Layer 4 of a small transformer language model trained on English Wikipedia (14 layers, counted from 0, width 64).
Take only the direct path to the model's output, skipping the later layers: a vector added to the residual stream pushes a token's score in proportion to its dot product with that token's output vector.

Output vectors of the tokens that the questions are about. A number n stands for (n - 500) times 0.0037.
"ment": 756,404,376,624,289,660,416,267,384,599,375,263,662,420,640,551,312,186,686,440,641,446,293,229,688,318,339,850,529,401,53,494,292,661,630,623,480,632,363,396,590,445,612,407,355,663,378,504,575,494,393,423,368,536,592,422,528,810,877,690,554,933,581,601
" his": 528,505,518,390,607,562,648,413,512,618,635,269,496,551,611,549,480,463,616,657,772,353,649,580,609,378,402,556,844,562,268,313,492,377,542,387,584,421,548,688,462,317,484,504,394,521,338,414,208,535,386,431,586,571,588,525,288,532,638,314,568,490,525,428
"The": 555,452,443,455,420,304,467,332,548,589,599,394,520,316,645,614,570,637,618,737,756,442,425,319,479,643,591,591,610,347,516,572,467,397,384,334,344,379,559,508,724,443,535,449,348,482,512,375,482,586,463,420,522,611,522,671,525,668,368,504,549,537,539,284
" he": 436,481,675,425,639,507,545,406,533,698,472,471,447,506,518,540,500,441,543,579,684,414,453,690,549,484,499,464,579,400,380,531,392,422,702,485,585,570,590,682,354,478,411,582,434,433,474,606,276,457,362,477,515,555,565,476,337,407,644,350,544,365,507,470
"ak": 386,645,516,255,398,447,546,651,415,622,591,337,433,438,447,691,264,288,493,532,439,675,458,456,656,650,281,576,424,427,379,480,485,546,455,426,356,410,738,512,846,619,443,586,524,490,427,543,549,443,533,557,827,487,397,598,410,655,453,344,486,378,623,556
"ent": 487,425,334,419,387,662,542,524,750,362,643,491,431,321,907,492,216,629,567,530,522,764,452,546,147,485,553,618,712,351,561,438,329,631,679,476,390,506,423,514,515,523,576,428,700,665,353,408,200,382,541,607,286,513,536,394,283,497,616,540,447,558,608,609
";": 399,400,412,667,416,506,630,518,575,525,356,341,626,508,381,584,538,530,435,491,486,477,492,452,538,609,458,413,679,522,435,604,550,307,357,568,664,436,543,389,487,513,569,445,486,478,575,472,560,463,487,638,444,479,632,578,389,514,600,530,270,364,629,583
"ce": 488,440,575,610,258,342,496,750,643,532,462,538,356,468,339,352,474,460,596,627,634,210,373,711,713,582,422,574,611,593,377,380,444,562,459,767,688,600,155,396,661,336,761,440,110,288,366,492,442,468,657,462,552,546,557,504,621,441,473,379,808,558,367,653
"ich": 412,460,700,376,528,492,235,459,313,422,677,495,361,553,295,308,326,686,749,668,658,503,575,560,591,511,476,508,582,365,475,588,586,587,567,567,531,338,563,295,572,672,543,515,292,576,412,653,508,494,651,483,174,526,481,475,423,686,474,304,604,426,549,563
" |\n": 733,426,618,621,435,632,533,527,463,584,429,414,369,360,544,698,601,538,557,491,522,422,400,589,599,506,366,505,520,487,585,469,577,612,308,598,592,546,600,283,354,781,486,522,442,496,571,349,594,282,281,631,519,507,552,318,454,542,496,482,331,400,529,419
"u": 552,583,679,593,421,437,626,625,578,601,646,567,524,653,471,364,383,524,368,438,359,473,407,349,278,504,482,554,400,485,578,356,471,565,394,436,653,500,441,619,662,611,451,575,512,510,358,584,504,577,573,424,577,468,463,266,230,657,494,354,378,628,446,763
"]": 676,385,395,423,683,381,568,217,602,337,772,546,569,436,141,969,390,648,529,546,641,202,314,600,729,454,520,469,609,299,299,573,451,505,308,419,294,375,466,655,536,915,605,547,244,529,456,427,442,650,405,542,335,545,645,538,430,553,648,226,661,691,534,499
"p": 715,315,320,523,360,560,396,657,708,483,520,314,469,508,485,356,361,727,222,703,510,562,380,503,566,648,578,609,466,303,515,368,441,578,612,607,546,457,427,405,465,359,436,760,596,503,346,621,543,563,405,478,613,510,357,481,670,428,673,520,474,440,314,663
" J": 576,505,635,300,443,561,521,465,495,587,369,478,551,630,512,401,500,546,548,471,560,606,544,411,538,560,421,531,532,717,562,403,514,473,564,531,439,503,600,639,382,396,534,470,426,582,399,380,622,512,395,482,447,496,436,522,469,413,554,318,546,503,610,363
" The": 572,414,548,391,505,332,587,348,436,559,378,323,478,512,703,511,547,576,516,624,625,514,574,513,618,530,558,668,729,466,545,475,431,484,459,389,419,437,531,653,541,439,581,405,370,447,588,330,557,382,484,396,471,538,536,627,499,452,419,427,507,610,556,359
"E": 451,673,510,555,296,419,535,504,587,593,622,518,315,280,474,638,604,362,460,572,627,406,526,527,523,462,679,466,451,367,564,666,585,544,439,427,488,311,436,674,529,535,473,419,416,347,372,539,633,596,552,351,405,558,584,560,609,501,392,547,342,423,635,546
"V": 599,517,460,448,391,293,565,583,662,405,502,548,375,259,499,688,421,431,508,673,625,646,583,429,461,384,568,505,541,603,544,613,658,433,567,613,443,242,646,420,717,437,602,421,416,638,264,414,449,543,548,493,454,534,479,630,476,479,476,513,438,490,382,355
"ch": 528,480,442,427,409,601,688,590,373,424,654,532,401,622,448,397,365,571,495,656,544,267,371,457,511,496,528,511,553,447,498,376,638,492,498,491,597,317,504,388,755,306,335,525,251,340,490,605,560,411,461,485,308,539,538,430,735,738,757,466,776,410,404,792
"on": 430,548,362,546,485,468,435,446,322,397,692,581,634,454,498,417,439,474,530,483,467,511,626,376,607,358,781,732,537,297,584,384,438,610,376,183,602,273,572,506,461,766,563,559,606,158,546,470,493,448,620,381,690,499,617,460,502,542,450,623,607,262,494,723
"el": 326,493,339,371,439,636,451,759,415,587,785,238,470,443,597,575,395,558,738,374,542,471,521,596,278,581,382,760,481,409,494,600,533,479,597,406,413,462,178,584,589,547,715,453,569,294,458,500,654,355,460,382,570,510,575,496,343,572,507,498,378,545,451,822

Output weights of attention head 1. The head adds the sum of these rows, row i times number i of z. A number n stands for (n - 500) times 0.0013.
o0: 587,507,477,366,523,505,554,432,400,502,590,543,350,660,343,815,484,542,488,483,581,703,602,458,614,582,438,555,407,290,492,576,477,360,311,422,867,532,328,515,730,505,475,426,365,499,545,516,279,470,474,528,595,540,626,476,369,440,581,435,333,370,603,587
o1: 560,574,487,472,497,638,451,576,541,508,589,431,473,357,402,486,441,714,342,581,531,513,621,484,448,535,475,601,413,398,494,512,445,571,394,607,750,434,403,416,492,496,627,435,420,558,775,268,516,513,421,582,289,496,481,586,483,491,440,630,267,386,546,643
o2: 508,596,291,327,361,532,491,291,549,408,484,450,303,540,645,630,469,600,422,616,570,650,499,220,585,590,532,359,673,440,792,632,653,561,373,246,539,720,391,382,733,629,527,482,533,403,443,553,411,370,314,612,364,266,684,448,587,431,334,507,854,509,465,624
o3: 433,457,299,611,778,504,657,609,397,381,452,501,462,294,433,594,426,411,417,707,202,430,596,547,516,482,664,635,559,458,412,469,373,676,595,408,438,531,711,336,626,540,424,667,483,523,523,509,416,524,392,471,355,575,573,539,543,349,403,419,563,592,589,530
o4: 597,567,356,530,446,658,285,277,441,463,487,853,439,515,519,700,609,547,558,460,295,580,329,728,755,493,444,656,661,734,454,622,345,605,460,431,453,443,310,428,417,332,340,496,223,455,591,656,468,666,536,514,552,672,401,532,232,633,560,493,261,493,457,495
o5: 619,546,583,550,469,462,611,376,570,354,584,478,639,659,531,212,179,636,388,399,466,604,468,515,459,507,491,520,265,399,405,409,504,242,524,505,623,514,482,358,490,134,647,555,586,874,434,425,633,589,460,681,705,398,625,587,589,566,504,308,558,475,523,516
o6: 434,655,502,351,591,498,463,587,571,338,576,458,511,396,425,321,560,562,434,760,524,457,499,665,529,254,291,539,585,516,684,461,600,770,384,337,607,445,684,522,544,620,439,523,505,494,494,292,453,407,330,355,543,548,525,574,406,598,470,583,407,406,381,740
o7: 608,594,420,526,465,660,538,603,465,577,419,443,603,538,627,719,520,404,512,431,527,437,423,573,419,366,643,325,747,607,574,470,457,477,444,514,657,493,576,450,483,578,468,456,484,435,439,690,561,465,478,253,261,396,572,308,498,604,340,562,476,561,419,344
o8: 641,461,585,497,192,344,550,564,603,205,430,467,550,403,304,515,273,694,566,675,270,690,779,425,639,462,513,440,431,737,485,487,440,440,568,718,473,366,445,481,310,460,717,581,325,488,315,733,634,593,434,725,406,500,457,805,558,492,503,467,505,310,455,435
o9: 499,567,522,314,736,524,629,548,550,414,649,417,536,707,411,723,513,483,613,534,398,436,395,434,481,471,285,418,401,441,414,369,518,551,462,80,678,578,636,608,597,456,508,433,510,616,488,466,482,550,517,245,599,596,576,458,548,393,380,373,658,426,666,467
o10: 396,562,517,507,443,593,483,470,445,415,456,394,411,424,361,480,433,490,579,597,451,505,638,537,436,495,460,555,496,584,513,475,617,674,483,479,571,373,551,506,376,599,563,569,471,512,463,483,503,440,371,462,581,478,508,592,580,607,548,517,471,410,425,641
o11: 551,569,494,569,448,357,431,509,423,357,711,377,327,473,466,406,385,525,317,670,579,522,419,353,357,586,417,517,608,532,437,566,391,608,627,458,414,777,574,506,489,537,563,396,533,720,596,596,479,448,486,520,460,326,555,676,590,416,515,533,422,650,462,397
o12: 304,588,429,602,584,318,358,487,830,361,516,297,685,461,255,654,467,321,72,822,483,385,607,723,595,410,490,465,407,702,488,541,505,490,616,409,396,639,645,463,430,287,631,356,516,546,480,390,530,431,377,715,750,540,568,489,468,526,653,322,756,535,539,301
o13: 325,567,458,663,304,522,364,390,636,692,621,408,482,417,567,483,737,292,177,499,560,483,516,436,563,508,506,365,604,497,505,637,670,599,441,605,459,699,678,353,334,634,420,536,357,347,537,603,410,503,392,613,476,515,549,503,326,605,652,484,417,524,429,559
o14: 341,527,486,409,598,865,574,465,437,623,561,381,474,640,445,732,627,141,329,295,324,552,590,573,477,613,661,655,521,485,350,509,462,407,500,361,608,382,534,505,700,471,414,551,386,573,453,652,626,414,418,223,621,478,568,488,641,714,429,532,446,351,526,310
o15: 326,509,646,519,342,719,362,534,581,612,539,339,622,555,564,512,333,466,539,489,644,391,469,650,308,352,451,341,555,506,435,470,465,578,607,359,498,584,413,608,467,281,650,234,545,593,649,160,677,558,578,368,531,615,547,647,434,538,450,446,599,687,489,456
o16: 366,522,349,496,553,575,436,492,369,431,316,586,251,481,657,191,596,595,421,701,452,463,480,667,427,674,481,640,667,569,495,596,629,620,603,529,358,519,432,474,723,560,452,494,534,549,571,277,481,253,479,432,467,410,431,622,511,647,308,518,561,544,413,575
o17: 552,569,393,481,817,363,464,262,603,294,437,823,504,592,491,553,440,550,703,623,580,536,323,502,535,398,516,311,512,516,274,420,271,473,385,552,499,451,655,477,540,551,598,968,577,522,433,357,399,560,454,401,323,388,407,455,582,303,831,741,473,617,336,485
o18: 371,306,505,628,535,170,609,681,404,378,275,531,511,376,568,931,496,844,591,522,623,343,368,529,474,464,411,428,529,588,606,574,607,361,471,522,426,584,470,332,507,539,572,566,520,245,577,358,285,626,450,722,696,451,415,371,577,543,384,504,646,514,616,436
o19: 554,450,388,618,560,418,506,559,555,424,471,486,385,531,395,547,578,329,298,687,618,469,495,377,548,529,669,700,410,411,558,448,448,549,485,438,533,349,560,476,497,487,597,490,578,544,582,453,523,395,359,513,486,414,516,585,684,638,477,487,448,412,494,571
o20: 530,627,332,597,626,546,503,352,641,584,345,320,584,566,589,386,301,535,644,586,486,604,591,789,439,574,326,428,477,648,537,432,721,457,525,713,792,495,317,345,450,403,528,378,599,659,362,347,464,320,472,539,528,505,684,194,225,510,681,319,468,498,463,549
o21: 405,533,534,571,603,304,413,583,444,363,549,458,482,500,225,394,729,617,736,520,615,427,713,323,427,441,437,580,421,439,483,449,493,422,465,596,517,535,534,514,573,437,509,517,518,493,548,671,284,433,545,420,594,706,527,677,538,681,511,577,231,305,342,530
o22: 610,471,287,470,486,522,661,281,635,456,567,317,323,536,605,505,464,422,278,657,451,492,489,293,598,459,508,510,516,453,323,742,480,582,686,659,505,431,495,226,514,608,600,687,631,460,574,518,816,499,487,526,239,245,515,536,441,351,430,550,405,716,707,463
o23: 440,488,523,485,309,589,669,541,507,522,537,499,418,246,634,501,234,504,739,604,410,489,550,392,336,535,365,553,441,576,429,429,576,566,536,400,571,465,389,480,417,524,667,526,499,372,433,333,786,572,649,500,426,676,471,481,485,394,564,536,579,558,620,418
o24: 467,591,630,442,446,370,360,363,591,598,490,527,507,629,412,505,523,410,613,404,781,303,572,332,437,317,550,221,518,402,486,579,465,489,465,510,432,573,557,648,294,572,607,517,647,301,397,696,437,567,526,506,571,440,412,402,501,449,747,506,619,641,555,552
o25: 353,406,565,455,543,103,520,714,598,253,746,396,489,567,687,434,690,428,323,644,575,681,500,577,826,511,283,271,462,430,439,418,526,381,467,656,469,354,654,515,764,441,555,466,388,430,488,414,503,545,478,559,438,402,451,509,470,509,547,791,368,666,446,496
o26: 520,672,414,533,515,650,383,292,452,341,435,505,645,412,313,546,367,814,552,678,336,328,438,689,564,186,536,623,506,769,608,524,384,628,540,340,283,445,431,438,576,330,455,527,610,707,549,358,620,538,478,530,526,336,574,551,581,432,512,561,600,445,565,364
o27: 407,464,584,279,496,607,382,356,467,470,403,432,453,679,245,463,524,501,714,465,610,544,621,521,562,698,627,461,384,489,407,410,622,517,559,366,396,286,474,745,402,475,574,506,390,523,532,299,669,375,514,429,304,548,454,667,754,404,595,453,870,583,325,643
o28: 559,467,409,409,430,493,556,333,705,585,435,553,506,667,635,621,231,454,560,556,453,841,477,499,610,601,446,466,632,458,542,493,564,442,487,457,540,541,367,376,495,561,506,548,353,491,238,490,553,525,193,587,379,550,583,497,384,522,784,292,629,403,355,608
o29: 501,580,496,101,579,533,411,404,607,459,526,544,446,388,378,567,383,550,546,387,664,613,608,473,396,598,490,692,533,521,670,561,468,402,450,412,571,499,195,521,487,548,560,490,534,388,488,547,631,383,493,601,595,540,396,348,572,490,520,601,678,545,325,502
o30: 605,620,397,344,558,429,471,538,671,588,525,410,652,618,307,509,609,411,418,754,565,442,611,596,692,426,565,413,516,492,492,479,542,472,533,453,500,483,607,603,518,536,437,298,399,410,433,468,673,376,536,411,51,662,537,404,353,328,676,330,695,596,495,436
o31: 520,688,370,530,604,520,390,349,400,496,512,468,411,592,455,557,459,449,669,514,570,414,574,494,442,302,600,456,689,520,527,518,339,563,540,494,463,522,446,465,540,497,473,471,646,555,425,810,476,478,472,341,433,318,582,368,507,550,621,577,426,657,471,444

Each question shows a token from some text and the vector z that the head gathered there. A number n stands for (n - 500) times 0.0046.

"0": 465,426,498,530,571,514,634,502,461,527,562,539,621,502,417,516,592,660,428,461,718,509,448,418,535,423,628,492,559,483,535,623
Which of these tokens does it push up most? " his"

"ord": 506,361,601,528,261,432,419,637,452,741,481,434,510,429,765,542,373,388,425,487,362,443,508,593,562,399,532,619,480,506,677,533
Which of these tokens does it push down most? "p"

" ": 470,513,384,388,676,628,351,460,661,285,388,492,687,601,415,551,588,444,636,455,492,433,466,436,440,522,507,514,475,465,547,277
Which of these tokens does it push up most? "ce"

"em": 727,485,646,533,461,605,348,445,399,598,403,682,649,565,612,438,371,824,412,569,442,307,655,502,619,416,543,317,638,451,440,556
Which two tokens does it push up most, strongest first? "]", "ment"

" s": 540,447,668,610,452,506,561,453,672,619,547,567,681,613,437,348,484,651,597,518,576,436,576,466,415,530,484,420,747,384,503,365
Which of these tokens does it push up most? "]"

"ac": 682,388,545,531,424,456,632,387,376,816,658,240,71,225,813,363,665,415,366,590,436,806,481,616,386,408,338,662,444,476,341,456
Which two tokens does it push up most, strongest first? "on", "el"

"gh": 571,440,512,601,503,468,533,437,537,544,584,575,618,535,752,537,676,422,167,579,443,484,569,409,444,482,503,647,484,376,601,513
Which of these tokens does it push up most? "ak"

" f": 557,457,545,531,710,486,418,542,523,489,541,402,397,513,499,364,526,514,519,386,645,458,362,423,464,153,550,552,611,560,460,513
Which of these tokens does it push down most? "V"

" le": 515,515,433,443,468,738,446,393,532,496,448,494,588,431,408,530,458,584,370,510,690,477,460,409,461,466,618,564,525,398,526,452
Which of these tokens does it push down most? "E"

"in": 565,445,678,514,400,444,387,720,478,583,464,401,423,474,776,481,448,389,408,535,450,388,568,499,444,427,506,520,534,453,591,531
Which of these tokens does it push down most? "ce"

" w": 601,461,441,503,608,499,513,541,458,645,518,358,347,365,482,343,409,811,721,529,513,592,426,390,521,489,429,492,561,468,341,480
Which three tokens does it push up most, strongest first? "]", "on", " he"

"g": 627,445,472,509,540,463,622,409,346,729,542,414,168,349,679,469,652,398,403,495,419,701,511,562,360,493,397,479,377,393,329,444
Which of these tokens does it push down most? "]"

",": 388,508,531,543,568,410,569,523,557,551,556,464,580,565,472,493,555,446,466,536,520,484,501,494,451,400,535,547,475,453,547,421
Which of these tokens does it push up most? " |\n"

"s": 597,491,681,521,400,559,477,449,514,582,514,609,590,521,458,528,463,657,554,467,581,316,682,582,523,441,592,426,642,439,426,476
Which three tokens does it push up most, strongest first? "ent", "]", "ment"

"ist": 465,427,486,382,501,362,336,530,486,336,405,458,235,463,401,263,643,386,782,475,424,601,400,335,464,579,338,391,375,401,340,435
Which of these tokens does it push up most? " |\n"

"ic": 432,529,558,532,428,513,508,513,432,554,483,522,456,364,536,600,555,422,533,644,456,409,517,611,332,474,562,545,621,499,501,456
Which of these tokens does it push down most? " he"

"r": 318,439,528,473,374,627,584,387,332,531,465,501,578,472,346,490,617,548,654,537,525,515,402,496,507,424,605,394,426,484,344,415
Which two tokens does it push up most, strongest first? "ent", "The"

"z": 392,501,530,527,552,462,565,552,467,518,480,502,435,447,465,546,577,462,528,648,429,520,513,489,385,498,535,455,531,368,462,472
Which of these tokens does it push down most? " he"

"re": 508,374,537,600,466,404,552,413,519,511,654,529,588,437,640,450,566,588,477,674,440,590,559,559,576,654,453,512,487,550,324,669
Which of these tokens does it push down most? " J"

" n": 696,452,455,371,347,457,418,485,293,557,505,431,550,727,493,516,305,404,576,484,581,509,366,476,741,381,153,408,566,512,502,429
Which three tokens does it push up most, strongest first? " he", "u", " his"

"e": 634,436,494,474,647,510,523,517,488,662,542,361,389,440,449,333,376,841,695,462,567,553,459,378,600,495,433,513,611,474,371,503
Which two tokens does it push up most, strongest first? "]", " he"

"ard": 397,448,400,369,274,617,519,440,683,526,493,541,589,437,238,562,345,542,425,510,642,473,591,610,645,507,512,515,516,386,631,449
Which of these tokens does it push up most? " J"

" (": 392,443,580,385,365,554,438,567,415,447,418,464,491,475,458,534,598,549,533,551,536,457,450,414,492,550,508,582,471,440,524,451
Which of these tokens does it push up most? " The"

"1": 585,534,634,459,503,534,442,622,462,505,468,460,570,551,624,512,566,512,516,523,600,467,540,336,460,457,552,515,531,463,547,515
Which of these tokens does it push up most? ";"

"ro": 534,476,513,488,732,469,537,494,540,436,490,367,434,545,493,434,568,519,447,418,574,433,508,525,441,462,540,471,612,480,559,453
Which of these tokens does it push down most? "The"

" t": 391,401,602,444,272,585,532,409,380,592,426,497,527,393,257,532,535,543,792,507,507,484,472,564,553,515,579,459,452,474,417,410
Which of these tokens does it push up most? "The"

"y": 444,442,250,624,398,559,385,336,369,517,447,434,683,509,537,553,542,532,695,647,369,450,630,527,482,647,387,479,227,282,360,277
Which of these tokens does it push down most? "ich"

"]": 484,450,445,275,500,426,626,385,435,454,519,521,492,565,317,566,570,608,538,473,504,532,390,482,631,609,391,537,521,505,463,393
Which two tokens does it push up most, strongest first? "ce", " he"

"ar": 349,420,712,466,284,579,368,519,711,436,510,577,625,433,396,611,600,288,581,490,576,283,679,646,519,397,637,476,504,421,449,486
Which two tokens does it push up most, strongest first? "ent", " J"

" F": 450,409,561,387,531,344,509,619,661,418,563,399,294,472,461,408,549,461,444,388,483,530,438,468,596,332,526,680,525,547,635,540
Which of these tokens does it push down most? "ak"

"6": 509,459,492,438,305,595,510,511,356,528,470,472,507,507,489,543,549,435,507,538,629,452,518,496,503,541,388,441,445,399,480,434
Which of these tokens does it push up most? "u"

"i": 421,485,496,496,381,585,477,355,671,384,512,703,635,538,324,455,595,588,399,584,539,584,709,506,607,514,589,483,397,341,543,557
Which two tokens does it push up most, strongest first? "p", "V"

"er": 556,461,551,465,678,471,538,509,548,445,500,361,458,534,475,426,550,456,516,411,582,424,476,506,466,482,536,467,589,503,554,457
Which of these tokens does it push up most? " |\n"

"8": 534,486,502,459,381,596,541,521,353,485,503,486,516,548,512,509,575,405,460,562,657,445,545,460,480,542,383,410,446,411,463,470
Which of these tokens does it push up most? "u"

"et": 482,442,561,496,471,532,490,404,530,469,498,657,515,529,405,484,625,518,415,505,544,529,728,521,572,471,571,433,406,348,479,580
Which three tokens does it push up most, strongest first? "ment", "ent", "p"

" G": 464,436,502,401,500,440,473,484,462,403,457,489,438,561,416,387,580,476,664,517,475,570,525,396,545,606,449,380,423,390,414,488
Which of these tokens does it push up most? " |\n"

" the": 493,425,486,638,485,443,565,403,484,473,563,621,708,568,576,449,570,582,520,678,375,565,541,536,527,626,420,430,520,571,444,561
Which of these tokens does it push down most? " J"

"ant": 454,466,623,567,447,751,431,376,439,538,406,612,727,462,391,561,574,480,639,481,634,284,595,529,412,449,677,303,508,437,321,429
Which two tokens does it push up most, strongest first? "ent", "p"

" I": 311,430,541,371,325,532,486,505,456,374,468,460,431,424,352,560,658,533,529,605,529,486,434,487,488,570,462,604,465,422,453,416
Which of these tokens does it push up most? "ce"

".": 562,431,618,633,508,350,409,560,365,656,412,419,521,488,567,485,486,632,606,503,401,382,457,521,497,443,429,529,565,474,556,424
Which of these tokens does it push down most? "p"